Layer 12 of a small transformer language model trained on English Wikipedia (16 layers, counted from 0, width 64).
A neuron's activation on a vector x is GELU(weights . x), where the dot is the dot product.

Input weights of the MLP neurons that the questions are about. A number n stands for (n - 128) times 0.014.
n2: 104, 96, 118, 164, 169, 172, 127, 102, 129, 112, 102, 181, 136, 151, 138, 94, 159, 158, 155, 117, 76, 118, 83, 110, 181, 121, 176, 117, 141, 111, 161, 128, 147, 114, 133, 145, 124, 163, 133, 176, 104, 137, 147, 72, 89, 181, 162, 168, 119, 123, 108, 203, 133, 142, 124, 90, 99, 129, 144, 103, 128, 191, 132, 125
n6: 117, 159, 146, 168, 178, 130, 125, 168, 140, 64, 147, 105, 111, 94, 161, 149, 99, 167, 62, 113, 128, 139, 110, 77, 163, 123, 141, 148, 110, 152, 162, 121, 100, 70, 103, 133, 188, 94, 162, 157, 200, 138, 113, 104, 139, 112, 99, 145, 120, 143, 139, 115, 129, 170, 99, 108, 140, 65, 105, 144, 92, 118, 141, 80
n16: 74, 104, 147, 186, 178, 182, 111, 155, 89, 127, 88, 118, 84, 166, 145, 114, 180, 96, 122, 141, 126, 114, 85, 130, 109, 151, 142, 151, 148, 175, 161, 120, 116, 155, 175, 117, 150, 118, 118, 152, 133, 131, 108, 170, 156, 169, 129, 142, 100, 117, 198, 180, 115, 100, 96, 133, 103, 123, 149, 101, 139, 77, 95, 191
n25: 85, 170, 93, 157, 98, 99, 119, 106, 94, 149, 141, 141, 163, 143, 155, 113, 107, 122, 125, 121, 121, 112, 81, 111, 109, 156, 101, 162, 188, 166, 107, 187, 102, 24, 137, 154, 137, 73, 106, 168, 162, 97, 196, 68, 174, 133, 158, 92, 127, 162, 124, 203, 115, 159, 123, 131, 141, 115, 173, 110, 120, 87, 69, 165
n31: 99, 162, 152, 149, 124, 124, 112, 89, 127, 135, 142, 79, 185, 93, 128, 180, 148, 94, 118, 153, 151, 117, 133, 147, 116, 157, 106, 156, 162, 85, 149, 104, 118, 72, 123, 145, 138, 123, 151, 84, 117, 150, 153, 128, 90, 194, 133, 144, 126, 105, 94, 63, 106, 134, 125, 89, 88, 165, 78, 88, 138, 192, 207, 87
n34: 187, 93, 130, 130, 80, 188, 106, 160, 180, 155, 84, 115, 148, 121, 91, 167, 113, 159, 123, 129, 108, 156, 149, 105, 96, 171, 124, 68, 152, 199, 111, 103, 140, 82, 130, 144, 112, 136, 102, 108, 150, 59, 115, 170, 164, 178, 124, 118, 79, 138, 143, 122, 110, 115, 235, 97, 146, 134, 92, 148, 124, 117, 159, 165
n43: 143, 133, 155, 180, 188, 159, 106, 91, 96, 113, 130, 95, 138, 96, 114, 161, 201, 106, 103, 131, 89, 132, 57, 161, 140, 135, 94, 114, 139, 81, 87, 105, 111, 146, 135, 132, 127, 126, 126, 125, 126, 154, 124, 138, 105, 134, 132, 67, 132, 111, 139, 94, 122, 140, 121, 108, 95, 142, 86, 114, 135, 126, 83, 190
n45: 174, 111, 156, 135, 110, 145, 98, 133, 109, 141, 73, 98, 105, 98, 99, 150, 115, 97, 153, 103, 144, 95, 148, 114, 134, 114, 85, 159, 149, 105, 199, 126, 117, 176, 68, 171, 107, 92, 33, 107, 133, 135, 121, 129, 62, 166, 122, 212, 134, 133, 168, 137, 162, 129, 111, 138, 161, 150, 95, 115, 154, 177, 61, 101
n56: 105, 87, 219, 109, 94, 191, 92, 147, 170, 146, 153, 150, 125, 134, 119, 89, 78, 73, 188, 113, 146, 100, 147, 166, 139, 145, 109, 186, 173, 94, 105, 137, 125, 83, 145, 123, 122, 131, 109, 131, 87, 200, 80, 149, 185, 110, 95, 164, 101, 167, 166, 154, 164, 159, 131, 94, 91, 103, 120, 65, 177, 117, 153, 108
n76: 163, 59, 124, 103, 166, 140, 176, 194, 133, 199, 170, 154, 84, 115, 163, 146, 102, 133, 123, 120, 84, 135, 107, 169, 122, 140, 40, 121, 128, 182, 180, 106, 156, 73, 106, 111, 132, 103, 137, 116, 141, 76, 105, 172, 98, 137, 147, 128, 102, 112, 141, 123, 123, 122, 104, 151, 64, 102, 188, 112, 140, 114, 136, 168
n96: 134, 121, 156, 111, 206, 145, 133, 101, 143, 127, 118, 143, 143, 112, 202, 136, 86, 152, 119, 132, 111, 117, 96, 164, 150, 147, 54, 110, 128, 109, 72, 156, 165, 123, 122, 92, 112, 185, 79, 114, 121, 87, 103, 108, 180, 133, 64, 102, 87, 91, 154, 159, 121, 177, 103, 141, 138, 102, 87, 110, 86, 132, 126, 118
n116: 153, 105, 125, 116, 162, 158, 163, 98, 158, 130, 136, 99, 120, 95, 123, 80, 158, 116, 128, 154, 154, 120, 72, 61, 95, 137, 154, 145, 107, 117, 170, 166, 93, 120, 158, 158, 119, 161, 174, 158, 203, 131, 103, 176, 144, 116, 140, 121, 117, 143, 149, 183, 146, 102, 115, 121, 101, 115, 113, 95, 101, 109, 137, 138
n124: 122, 140, 79, 79, 137, 153, 67, 122, 103, 91, 144, 136, 121, 158, 103, 144, 65, 140, 134, 120, 111, 122, 76, 151, 166, 168, 123, 66, 138, 142, 117, 143, 100, 132, 112, 164, 159, 132, 135, 145, 139, 137, 116, 81, 68, 127, 150, 149, 158, 145, 148, 134, 90, 161, 130, 114, 120, 157, 200, 140, 158, 94, 86, 166
n129: 101, 152, 101, 124, 113, 146, 139, 159, 101, 109, 105, 158, 110, 185, 113, 163, 127, 131, 81, 133, 135, 147, 186, 158, 128, 127, 71, 100, 111, 94, 160, 124, 130, 127, 159, 192, 115, 60, 106, 73, 136, 87, 101, 178, 121, 81, 86, 126, 85, 111, 99, 143, 166, 114, 148, 144, 134, 128, 150, 97, 151, 115, 57, 137
n134: 131, 150, 158, 140, 112, 105, 111, 82, 115, 143, 132, 122, 152, 138, 111, 146, 175, 194, 129, 127, 127, 123, 55, 171, 86, 117, 111, 143, 132, 108, 79, 100, 94, 154, 113, 126, 120, 120, 81, 160, 94, 120, 93, 119, 132, 107, 100, 104, 91, 156, 151, 172, 170, 149, 189, 134, 92, 152, 116, 81, 154, 159, 142, 122
n135: 149, 157, 211, 57, 134, 132, 160, 104, 143, 129, 112, 135, 177, 143, 133, 98, 85, 130, 112, 150, 85, 117, 143, 109, 135, 153, 114, 154, 137, 166, 106, 126, 136, 151, 172, 154, 138, 114, 89, 110, 153, 148, 118, 111, 166, 167, 72, 112, 161, 155, 146, 140, 128, 82, 97, 134, 121, 101, 108, 118, 167, 155, 117, 176
n136: 96, 129, 107, 107, 195, 205, 138, 123, 141, 109, 172, 149, 113, 176, 131, 88, 144, 112, 112, 123, 127, 77, 153, 105, 124, 155, 133, 145, 121, 126, 136, 103, 179, 96, 119, 175, 163, 139, 104, 64, 127, 98, 110, 135, 59, 166, 62, 109, 136, 100, 182, 146, 131, 131, 152, 176, 99, 78, 98, 128, 124, 135, 160, 117
n153: 106, 170, 175, 109, 115, 118, 145, 140, 169, 100, 173, 71, 124, 121, 115, 123, 169, 142, 121, 129, 110, 122, 124, 122, 122, 131, 118, 148, 118, 120, 122, 87, 54, 138, 68, 83, 154, 140, 97, 131, 97, 134, 149, 94, 167, 88, 76, 99, 72, 161, 174, 105, 120, 128, 145, 142, 98, 154, 88, 97, 70, 116, 106, 128
n194: 155, 132, 83, 181, 201, 170, 187, 140, 94, 123, 92, 133, 191, 141, 94, 103, 160, 130, 97, 140, 140, 99, 121, 63, 84, 182, 109, 144, 115, 122, 165, 176, 147, 102, 188, 126, 145, 101, 149, 89, 162, 144, 97, 54, 154, 135, 148, 137, 125, 104, 118, 106, 165, 153, 138, 105, 103, 132, 113, 130, 95, 150, 143, 124
n213: 113, 148, 162, 150, 70, 111, 141, 99, 110, 139, 156, 115, 117, 122, 151, 128, 124, 207, 126, 166, 142, 123, 165, 157, 86, 133, 129, 111, 145, 123, 122, 165, 100, 79, 142, 127, 108, 172, 187, 139, 115, 145, 105, 162, 120, 131, 156, 167, 98, 112, 133, 161, 106, 128, 82, 129, 96, 123, 127, 148, 151, 181, 152, 94
n220: 138, 188, 133, 85, 97, 180, 78, 104, 143, 122, 154, 119, 156, 150, 84, 73, 121, 135, 148, 130, 91, 81, 121, 169, 134, 129, 85, 136, 131, 131, 107, 136, 92, 103, 105, 116, 127, 144, 114, 107, 153, 126, 114, 109, 106, 113, 98, 150, 132, 139, 173, 125, 93, 124, 148, 138, 115, 149, 113, 100, 128, 106, 52, 99
n223: 105, 97, 108, 132, 144, 123, 126, 152, 174, 50, 138, 137, 142, 147, 182, 126, 76, 123, 77, 127, 131, 27, 103, 79, 159, 103, 71, 106, 77, 138, 92, 110, 64, 150, 91, 144, 131, 137, 147, 139, 151, 114, 95, 150, 132, 93, 141, 121, 90, 147, 92, 166, 90, 138, 210, 122, 84, 133, 161, 113, 114, 146, 144, 127
n234: 117, 179, 196, 138, 132, 136, 160, 133, 97, 38, 96, 151, 128, 111, 205, 95, 196, 153, 137, 52, 128, 131, 77, 65, 160, 203, 202, 92, 119, 141, 128, 121, 183, 155, 169, 124, 120, 120, 130, 199, 208, 147, 181, 98, 32, 86, 144, 109, 98, 141, 152, 102, 34, 71, 121, 7, 30, 96, 128, 150, 165, 104, 109, 164
n235: 171, 62, 143, 95, 123, 168, 98, 115, 130, 108, 102, 140, 171, 125, 131, 171, 106, 92, 111, 206, 113, 103, 175, 94, 106, 134, 119, 163, 154, 128, 145, 115, 152, 62, 220, 154, 98, 144, 101, 120, 95, 151, 110, 140, 101, 116, 120, 153, 140, 174, 93, 104, 142, 187, 185, 123, 142, 108, 115, 45, 167, 90, 109, 95

Each question shows a token from some text and the vector x that enters the MLP there. A number n stands for (n - 128) times 0.027.

" five": 161, 180, 118, 127, 167, 81, 132, 129, 147, 180, 106, 151, 78, 87, 80, 158, 131, 102, 117, 100, 81, 143, 111, 160, 142, 143, 147, 139, 70, 128, 140, 156, 156, 123, 79, 114, 92, 127, 146, 145, 105, 154, 68, 130, 131, 101, 108, 94, 143, 95, 126, 152, 118, 175, 76, 158, 190, 139, 106, 172, 134, 114, 150, 149
Which of these neurons fires most? n96

"card": 134, 220, 110, 121, 129, 87, 157, 67, 130, 114, 107, 119, 113, 71, 102, 106, 155, 124, 135, 138, 150, 157, 119, 109, 101, 47, 180, 147, 105, 140, 161, 81, 142, 118, 124, 104, 145, 104, 168, 172, 112, 126, 59, 147, 142, 154, 136, 72, 141, 139, 105, 120, 123, 133, 120, 145, 147, 149, 94, 167, 118, 154, 117, 148
The most active neuron and its activation: n116, at about 3.1

" other": 122, 208, 111, 151, 113, 86, 137, 114, 136, 173, 108, 134, 111, 115, 87, 158, 134, 93, 156, 118, 107, 126, 142, 148, 114, 104, 185, 148, 41, 122, 162, 107, 145, 130, 112, 126, 114, 117, 109, 151, 104, 134, 57, 136, 150, 127, 126, 154, 126, 118, 101, 117, 125, 184, 71, 177, 115, 127, 123, 151, 150, 140, 154, 119
Which two neurons fire most, strongest first? n45, n213

" directed": 134, 207, 106, 126, 157, 123, 153, 85, 127, 134, 121, 111, 115, 95, 104, 134, 98, 103, 155, 88, 82, 135, 133, 116, 128, 91, 180, 142, 63, 115, 126, 83, 192, 125, 159, 130, 129, 130, 109, 151, 80, 108, 65, 156, 169, 109, 142, 105, 171, 105, 101, 105, 109, 182, 114, 164, 188, 129, 113, 147, 132, 157, 166, 116
Which of these neurons fires most? n96

" ": 120, 214, 96, 115, 132, 108, 102, 84, 159, 152, 104, 163, 115, 93, 77, 129, 124, 124, 201, 94, 49, 129, 152, 127, 83, 77, 203, 126, 107, 115, 155, 147, 134, 102, 145, 129, 113, 134, 152, 126, 75, 113, 130, 107, 141, 105, 128, 74, 156, 119, 93, 137, 104, 134, 106, 190, 167, 168, 130, 177, 118, 134, 142, 144
Which of these neurons fires most? n25

".": 160, 178, 100, 127, 127, 74, 145, 122, 111, 174, 111, 160, 120, 87, 99, 134, 154, 107, 138, 112, 137, 105, 158, 125, 83, 103, 170, 192, 106, 167, 116, 128, 142, 153, 127, 130, 108, 131, 130, 139, 57, 143, 69, 147, 144, 115, 115, 70, 137, 128, 92, 149, 94, 154, 83, 139, 173, 149, 120, 170, 116, 72, 139, 178
Which of these neurons fires most? n25

" Seven": 150, 203, 96, 121, 130, 85, 128, 87, 179, 184, 98, 132, 114, 100, 118, 124, 120, 82, 161, 105, 78, 119, 147, 165, 135, 80, 138, 145, 53, 113, 148, 122, 167, 157, 120, 121, 100, 111, 128, 127, 119, 143, 57, 164, 106, 127, 129, 118, 176, 105, 98, 127, 123, 139, 94, 162, 164, 129, 129, 171, 132, 122, 162, 150
Which of these neurons fires most? n45

" (": 115, 211, 120, 109, 139, 100, 89, 95, 143, 154, 132, 135, 122, 131, 115, 113, 126, 110, 165, 59, 79, 127, 118, 113, 126, 81, 148, 122, 89, 125, 166, 111, 147, 112, 168, 118, 114, 108, 143, 134, 104, 113, 94, 127, 135, 143, 129, 46, 153, 110, 113, 142, 113, 172, 90, 192, 165, 191, 151, 137, 142, 99, 150, 179
The most active neuron and its activation: n25, at about 3.1

"ul": 140, 209, 71, 148, 126, 82, 130, 123, 147, 110, 127, 145, 105, 104, 86, 119, 139, 145, 137, 129, 134, 114, 169, 141, 63, 57, 128, 164, 128, 124, 151, 98, 148, 177, 106, 112, 104, 113, 126, 129, 116, 154, 34, 142, 132, 118, 148, 121, 106, 156, 110, 112, 106, 124, 126, 175, 133, 176, 142, 151, 108, 99, 143, 165
Which of these neurons fires most? n134

"1": 130, 173, 97, 93, 135, 105, 122, 156, 167, 160, 104, 153, 94, 107, 112, 151, 91, 65, 112, 89, 90, 125, 139, 112, 103, 62, 182, 171, 103, 104, 130, 100, 170, 93, 156, 156, 134, 109, 152, 113, 87, 159, 105, 121, 103, 99, 164, 67, 145, 144, 144, 88, 101, 179, 93, 188, 199, 177, 117, 180, 117, 116, 158, 150
Which of these neurons fires most? n235

" zone": 135, 232, 101, 139, 112, 96, 139, 102, 143, 112, 134, 119, 113, 115, 66, 102, 120, 110, 179, 83, 140, 162, 142, 125, 84, 91, 153, 128, 70, 132, 157, 105, 130, 162, 132, 86, 126, 106, 176, 134, 109, 151, 70, 133, 107, 146, 99, 111, 144, 178, 94, 124, 98, 143, 144, 163, 148, 142, 110, 160, 123, 137, 133, 141
Which three neurons fire most, strongest first? n153, n220, n134

"0": 130, 212, 134, 105, 149, 94, 153, 92, 153, 166, 106, 125, 99, 93, 90, 110, 142, 102, 139, 108, 76, 174, 150, 121, 124, 102, 174, 124, 57, 106, 168, 103, 167, 130, 111, 97, 123, 95, 171, 147, 165, 139, 68, 130, 150, 125, 113, 105, 132, 147, 112, 119, 134, 151, 74, 167, 177, 112, 118, 136, 118, 136, 147, 138
Which three neurons fire most, strongest first? n6, n116, n135

" E": 134, 200, 58, 101, 131, 85, 93, 124, 118, 153, 122, 166, 126, 85, 103, 150, 68, 79, 153, 110, 85, 126, 133, 143, 153, 104, 171, 125, 107, 126, 126, 111, 149, 114, 135, 141, 109, 106, 149, 136, 89, 157, 68, 131, 149, 133, 162, 93, 138, 144, 114, 105, 59, 141, 128, 201, 168, 159, 162, 152, 130, 94, 152, 174
Which of these neurons fires most? n124

"ing": 130, 201, 108, 95, 122, 110, 135, 102, 115, 145, 104, 102, 110, 64, 98, 134, 146, 103, 160, 132, 97, 142, 145, 146, 96, 159, 177, 150, 71, 133, 116, 124, 171, 89, 137, 117, 126, 125, 134, 141, 110, 145, 47, 171, 161, 121, 151, 78, 150, 138, 100, 117, 128, 153, 107, 136, 183, 113, 120, 150, 82, 117, 167, 165
Which of these neurons fires most? n116

"s": 157, 211, 130, 119, 131, 118, 134, 105, 133, 152, 113, 146, 119, 102, 87, 119, 125, 113, 175, 131, 102, 162, 120, 131, 118, 89, 185, 147, 74, 103, 119, 131, 138, 116, 136, 107, 92, 111, 156, 128, 120, 125, 39, 139, 150, 144, 139, 102, 134, 115, 127, 135, 85, 162, 64, 143, 164, 143, 131, 166, 151, 124, 147, 122
Which three neurons fire most, strongest first? n213, n116, n135

" administration": 121, 230, 124, 117, 140, 109, 137, 99, 141, 141, 120, 153, 131, 84, 98, 110, 106, 151, 134, 92, 133, 151, 155, 139, 121, 59, 159, 148, 53, 109, 141, 107, 148, 116, 125, 116, 126, 103, 147, 143, 123, 155, 54, 150, 141, 127, 109, 84, 119, 149, 76, 138, 113, 132, 99, 146, 162, 165, 131, 166, 131, 141, 146, 124
Which two neurons fire most, strongest first? n6, n213

" La": 122, 162, 76, 159, 123, 57, 80, 140, 150, 114, 124, 121, 101, 128, 105, 122, 114, 104, 158, 94, 161, 105, 126, 126, 108, 117, 165, 130, 131, 151, 132, 89, 118, 158, 144, 93, 127, 77, 147, 148, 99, 151, 48, 193, 176, 128, 184, 112, 136, 124, 130, 124, 72, 155, 99, 176, 164, 144, 130, 147, 122, 96, 149, 178
Which of these neurons fires most? n16

"ni": 134, 184, 102, 116, 140, 128, 179, 137, 129, 127, 157, 131, 95, 110, 49, 117, 111, 99, 145, 135, 141, 88, 115, 128, 76, 121, 186, 175, 142, 137, 141, 118, 157, 152, 106, 78, 113, 125, 150, 117, 94, 176, 45, 168, 147, 71, 131, 83, 144, 122, 100, 89, 106, 160, 155, 185, 130, 162, 163, 135, 125, 88, 128, 134
The most active neuron and its activation: n153, at about 2.6

"spite": 142, 195, 141, 112, 136, 128, 123, 66, 146, 135, 108, 138, 103, 91, 121, 148, 114, 97, 175, 133, 106, 149, 149, 120, 117, 134, 207, 137, 95, 104, 145, 96, 145, 104, 102, 130, 113, 121, 142, 118, 105, 150, 61, 146, 174, 143, 116, 110, 153, 96, 73, 156, 126, 155, 56, 139, 154, 130, 115, 119, 139, 140, 168, 140
Which of these neurons fires most? n31

" Russell": 158, 178, 136, 124, 141, 85, 141, 115, 153, 123, 90, 167, 156, 100, 112, 104, 131, 104, 94, 103, 92, 100, 122, 108, 114, 83, 185, 148, 73, 111, 133, 112, 145, 157, 99, 88, 129, 115, 165, 148, 131, 142, 40, 175, 156, 81, 144, 97, 146, 137, 83, 120, 113, 127, 130, 181, 162, 155, 157, 139, 95, 123, 182, 174
Which two neurons fire most, strongest first? n223, n116

" addition": 113, 203, 107, 130, 135, 121, 178, 103, 171, 141, 116, 113, 127, 113, 86, 101, 94, 102, 175, 78, 97, 143, 168, 109, 130, 113, 182, 152, 105, 130, 141, 140, 142, 87, 98, 128, 118, 102, 171, 131, 86, 136, 64, 160, 126, 163, 151, 92, 161, 126, 74, 96, 93, 175, 126, 176, 193, 102, 115, 112, 140, 114, 145, 110
Which of these neurons fires most? n31

"\"": 130, 180, 110, 132, 147, 77, 147, 27, 136, 163, 137, 131, 105, 130, 120, 120, 159, 95, 145, 115, 84, 142, 139, 96, 119, 99, 140, 147, 99, 122, 113, 91, 136, 145, 152, 129, 119, 101, 130, 140, 104, 168, 69, 164, 154, 115, 152, 111, 148, 131, 105, 130, 73, 171, 68, 153, 171, 175, 122, 136, 97, 126, 176, 172
Which three neurons fire most, strongest first? n43, n116, n135

" it": 120, 200, 127, 128, 135, 110, 144, 73, 196, 104, 138, 176, 94, 121, 110, 77, 116, 125, 142, 123, 108, 158, 142, 111, 150, 60, 179, 130, 89, 67, 101, 109, 158, 117, 137, 93, 86, 114, 146, 144, 123, 145, 75, 165, 126, 128, 130, 124, 157, 125, 118, 118, 104, 184, 79, 138, 208, 134, 119, 156, 135, 119, 145, 128
Which two neurons fire most, strongest first? n6, n213

"ance": 122, 169, 73, 96, 125, 111, 128, 73, 151, 156, 101, 116, 118, 76, 66, 143, 88, 139, 167, 118, 112, 153, 138, 171, 116, 98, 187, 165, 103, 136, 123, 104, 132, 111, 145, 116, 128, 104, 180, 97, 68, 186, 62, 172, 142, 146, 133, 76, 154, 123, 144, 88, 99, 141, 133, 172, 188, 193, 165, 117, 133, 120, 142, 89
Which two neurons fire most, strongest first? n31, n220

" by": 116, 198, 112, 140, 125, 70, 129, 131, 111, 113, 101, 148, 108, 84, 107, 162, 117, 80, 144, 125, 92, 132, 109, 123, 119, 118, 171, 141, 118, 133, 126, 113, 178, 161, 115, 144, 140, 108, 140, 124, 63, 121, 85, 174, 169, 127, 112, 60, 145, 94, 85, 132, 121, 179, 83, 159, 156, 136, 114, 163, 141, 115, 193, 172
Which of these neurons fires most? n43

" Roman": 116, 223, 110, 117, 118, 124, 127, 134, 155, 168, 99, 144, 122, 82, 82, 116, 94, 119, 130, 149, 124, 102, 163, 145, 98, 92, 166, 132, 89, 131, 142, 73, 125, 145, 112, 122, 105, 109, 151, 126, 111, 131, 30, 155, 150, 119, 127, 104, 115, 111, 120, 136, 112, 161, 145, 173, 149, 162, 164, 185, 125, 115, 143, 109
Which of these neurons fires most? n129

"pro": 123, 182, 54, 101, 122, 128, 116, 94, 81, 169, 82, 148, 121, 97, 93, 106, 117, 150, 180, 66, 106, 120, 136, 185, 116, 125, 173, 158, 105, 59, 148, 118, 145, 110, 122, 115, 121, 114, 157, 141, 75, 148, 77, 145, 171, 155, 139, 98, 157, 141, 123, 129, 97, 171, 118, 202, 143, 165, 122, 146, 120, 109, 111, 146
The most active neuron and its activation: n220, at about 2.2

"und": 141, 184, 72, 133, 142, 91, 117, 86, 135, 150, 119, 139, 125, 104, 98, 105, 136, 102, 78, 118, 164, 118, 139, 81, 71, 118, 115, 168, 128, 142, 158, 86, 156, 148, 126, 110, 121, 106, 128, 139, 101, 132, 41, 158, 136, 106, 188, 126, 149, 142, 90, 114, 120, 150, 138, 193, 156, 159, 143, 149, 105, 108, 146, 170
Which of these neurons fires most? n194

"ta": 143, 140, 107, 127, 121, 89, 100, 176, 166, 122, 146, 110, 97, 114, 65, 170, 107, 115, 139, 121, 120, 126, 159, 115, 82, 126, 122, 140, 140, 139, 147, 113, 120, 157, 135, 101, 111, 103, 180, 162, 119, 146, 48, 189, 159, 107, 131, 92, 97, 166, 95, 140, 64, 175, 130, 118, 160, 114, 129, 154, 93, 75, 173, 181
Which two neurons fire most, strongest first? n34, n223

" of": 140, 216, 100, 115, 157, 91, 115, 120, 133, 140, 101, 145, 115, 96, 87, 122, 115, 97, 171, 105, 137, 126, 165, 113, 120, 131, 201, 147, 106, 108, 133, 81, 150, 92, 155, 109, 112, 137, 134, 121, 119, 129, 79, 137, 160, 158, 100, 107, 134, 106, 95, 130, 103, 140, 66, 162, 141, 123, 126, 168, 138, 142, 182, 136
The most active neuron and its activation: n31, at about 2.2

"==": 120, 162, 124, 128, 127, 98, 111, 53, 146, 163, 126, 171, 107, 143, 120, 148, 148, 112, 208, 93, 51, 91, 120, 139, 138, 57, 205, 167, 123, 111, 170, 87, 180, 92, 153, 128, 81, 133, 141, 154, 99, 127, 79, 157, 110, 144, 110, 88, 149, 125, 80, 169, 111, 143, 121, 168, 147, 150, 108, 150, 104, 101, 159, 113
The most active neuron and its activation: n2, at about 5.4

" thus": 136, 201, 150, 98, 144, 144, 123, 60, 141, 112, 112, 144, 94, 94, 101, 128, 90, 113, 153, 106, 91, 140, 165, 145, 128, 121, 215, 131, 95, 91, 118, 127, 145, 109, 108, 125, 114, 99, 142, 125, 106, 141, 67, 141, 173, 119, 115, 111, 144, 121, 97, 138, 120, 191, 67, 156, 177, 131, 141, 120, 133, 137, 161, 152
Which two neurons fire most, strongest first? n56, n135

" parliament": 107, 204, 105, 129, 141, 115, 138, 100, 147, 111, 121, 166, 141, 97, 94, 128, 125, 126, 115, 102, 118, 143, 152, 101, 97, 103, 159, 128, 36, 154, 150, 121, 181, 139, 106, 101, 123, 122, 122, 149, 98, 134, 52, 153, 150, 118, 140, 102, 153, 142, 45, 114, 119, 137, 119, 157, 158, 175, 130, 170, 126, 126, 181, 120
Which of these neurons fires most? n194

"d": 158, 175, 88, 146, 144, 103, 113, 99, 129, 132, 76, 143, 119, 84, 60, 124, 118, 105, 154, 133, 140, 125, 155, 129, 149, 124, 160, 153, 175, 160, 140, 102, 151, 86, 166, 117, 121, 129, 147, 136, 115, 126, 58, 151, 151, 109, 139, 110, 147, 141, 99, 108, 52, 147, 116, 233, 155, 166, 130, 68, 134, 126, 109, 110
Which of these neurons fires most? n235

"Lo": 141, 190, 82, 115, 112, 124, 113, 85, 145, 157, 135, 160, 117, 85, 101, 141, 52, 85, 151, 93, 96, 116, 147, 153, 157, 84, 185, 139, 101, 138, 151, 116, 106, 142, 122, 82, 94, 103, 152, 116, 90, 176, 65, 183, 175, 131, 127, 124, 153, 110, 103, 83, 120, 140, 122, 142, 170, 149, 169, 152, 127, 101, 137, 174
Which two neurons fire most, strongest first? n124, n56

" a": 126, 190, 133, 109, 146, 107, 121, 103, 140, 153, 114, 158, 79, 115, 90, 124, 120, 150, 169, 107, 77, 145, 153, 131, 133, 121, 203, 140, 77, 121, 123, 120, 149, 89, 106, 149, 103, 106, 132, 135, 114, 132, 40, 142, 162, 134, 151, 100, 140, 128, 118, 152, 90, 155, 63, 166, 151, 133, 153, 158, 144, 120, 113, 129
Which two neurons fire most, strongest first? n213, n124

"-": 138, 161, 92, 108, 119, 103, 104, 81, 138, 153, 104, 190, 124, 60, 92, 96, 104, 121, 160, 74, 137, 137, 141, 152, 91, 98, 187, 181, 122, 143, 146, 132, 164, 79, 156, 140, 125, 95, 121, 148, 111, 134, 93, 197, 116, 144, 123, 81, 143, 131, 122, 121, 86, 162, 93, 218, 153, 128, 158, 107, 147, 90, 116, 154
Which of these neurons fires most? n25

" were": 145, 187, 147, 112, 154, 123, 132, 65, 142, 130, 98, 163, 113, 84, 86, 132, 82, 110, 156, 111, 79, 123, 131, 140, 147, 114, 197, 150, 90, 111, 112, 128, 166, 148, 127, 116, 111, 129, 147, 135, 109, 126, 76, 135, 171, 133, 103, 112, 141, 106, 93, 143, 126, 195, 48, 139, 159, 146, 123, 142, 124, 133, 158, 144
Which two neurons fire most, strongest first? n96, n135

"One": 155, 201, 82, 128, 142, 103, 135, 93, 154, 159, 110, 153, 100, 114, 101, 135, 128, 109, 148, 91, 93, 114, 157, 141, 147, 114, 175, 132, 74, 111, 129, 131, 154, 117, 121, 164, 100, 90, 123, 124, 114, 145, 33, 177, 133, 154, 127, 96, 156, 140, 114, 128, 113, 141, 80, 140, 177, 123, 118, 173, 130, 122, 137, 133
Which two neurons fire most, strongest first? n129, n136

"ed": 159, 230, 99, 99, 122, 126, 141, 105, 118, 170, 115, 107, 125, 84, 99, 105, 153, 104, 140, 122, 118, 139, 148, 121, 100, 113, 192, 141, 81, 120, 137, 75, 157, 111, 150, 128, 115, 135, 109, 133, 122, 130, 52, 135, 146, 119, 151, 118, 142, 126, 98, 115, 111, 157, 86, 173, 166, 158, 114, 159, 114, 127, 139, 143
Which of these neurons fires most? n194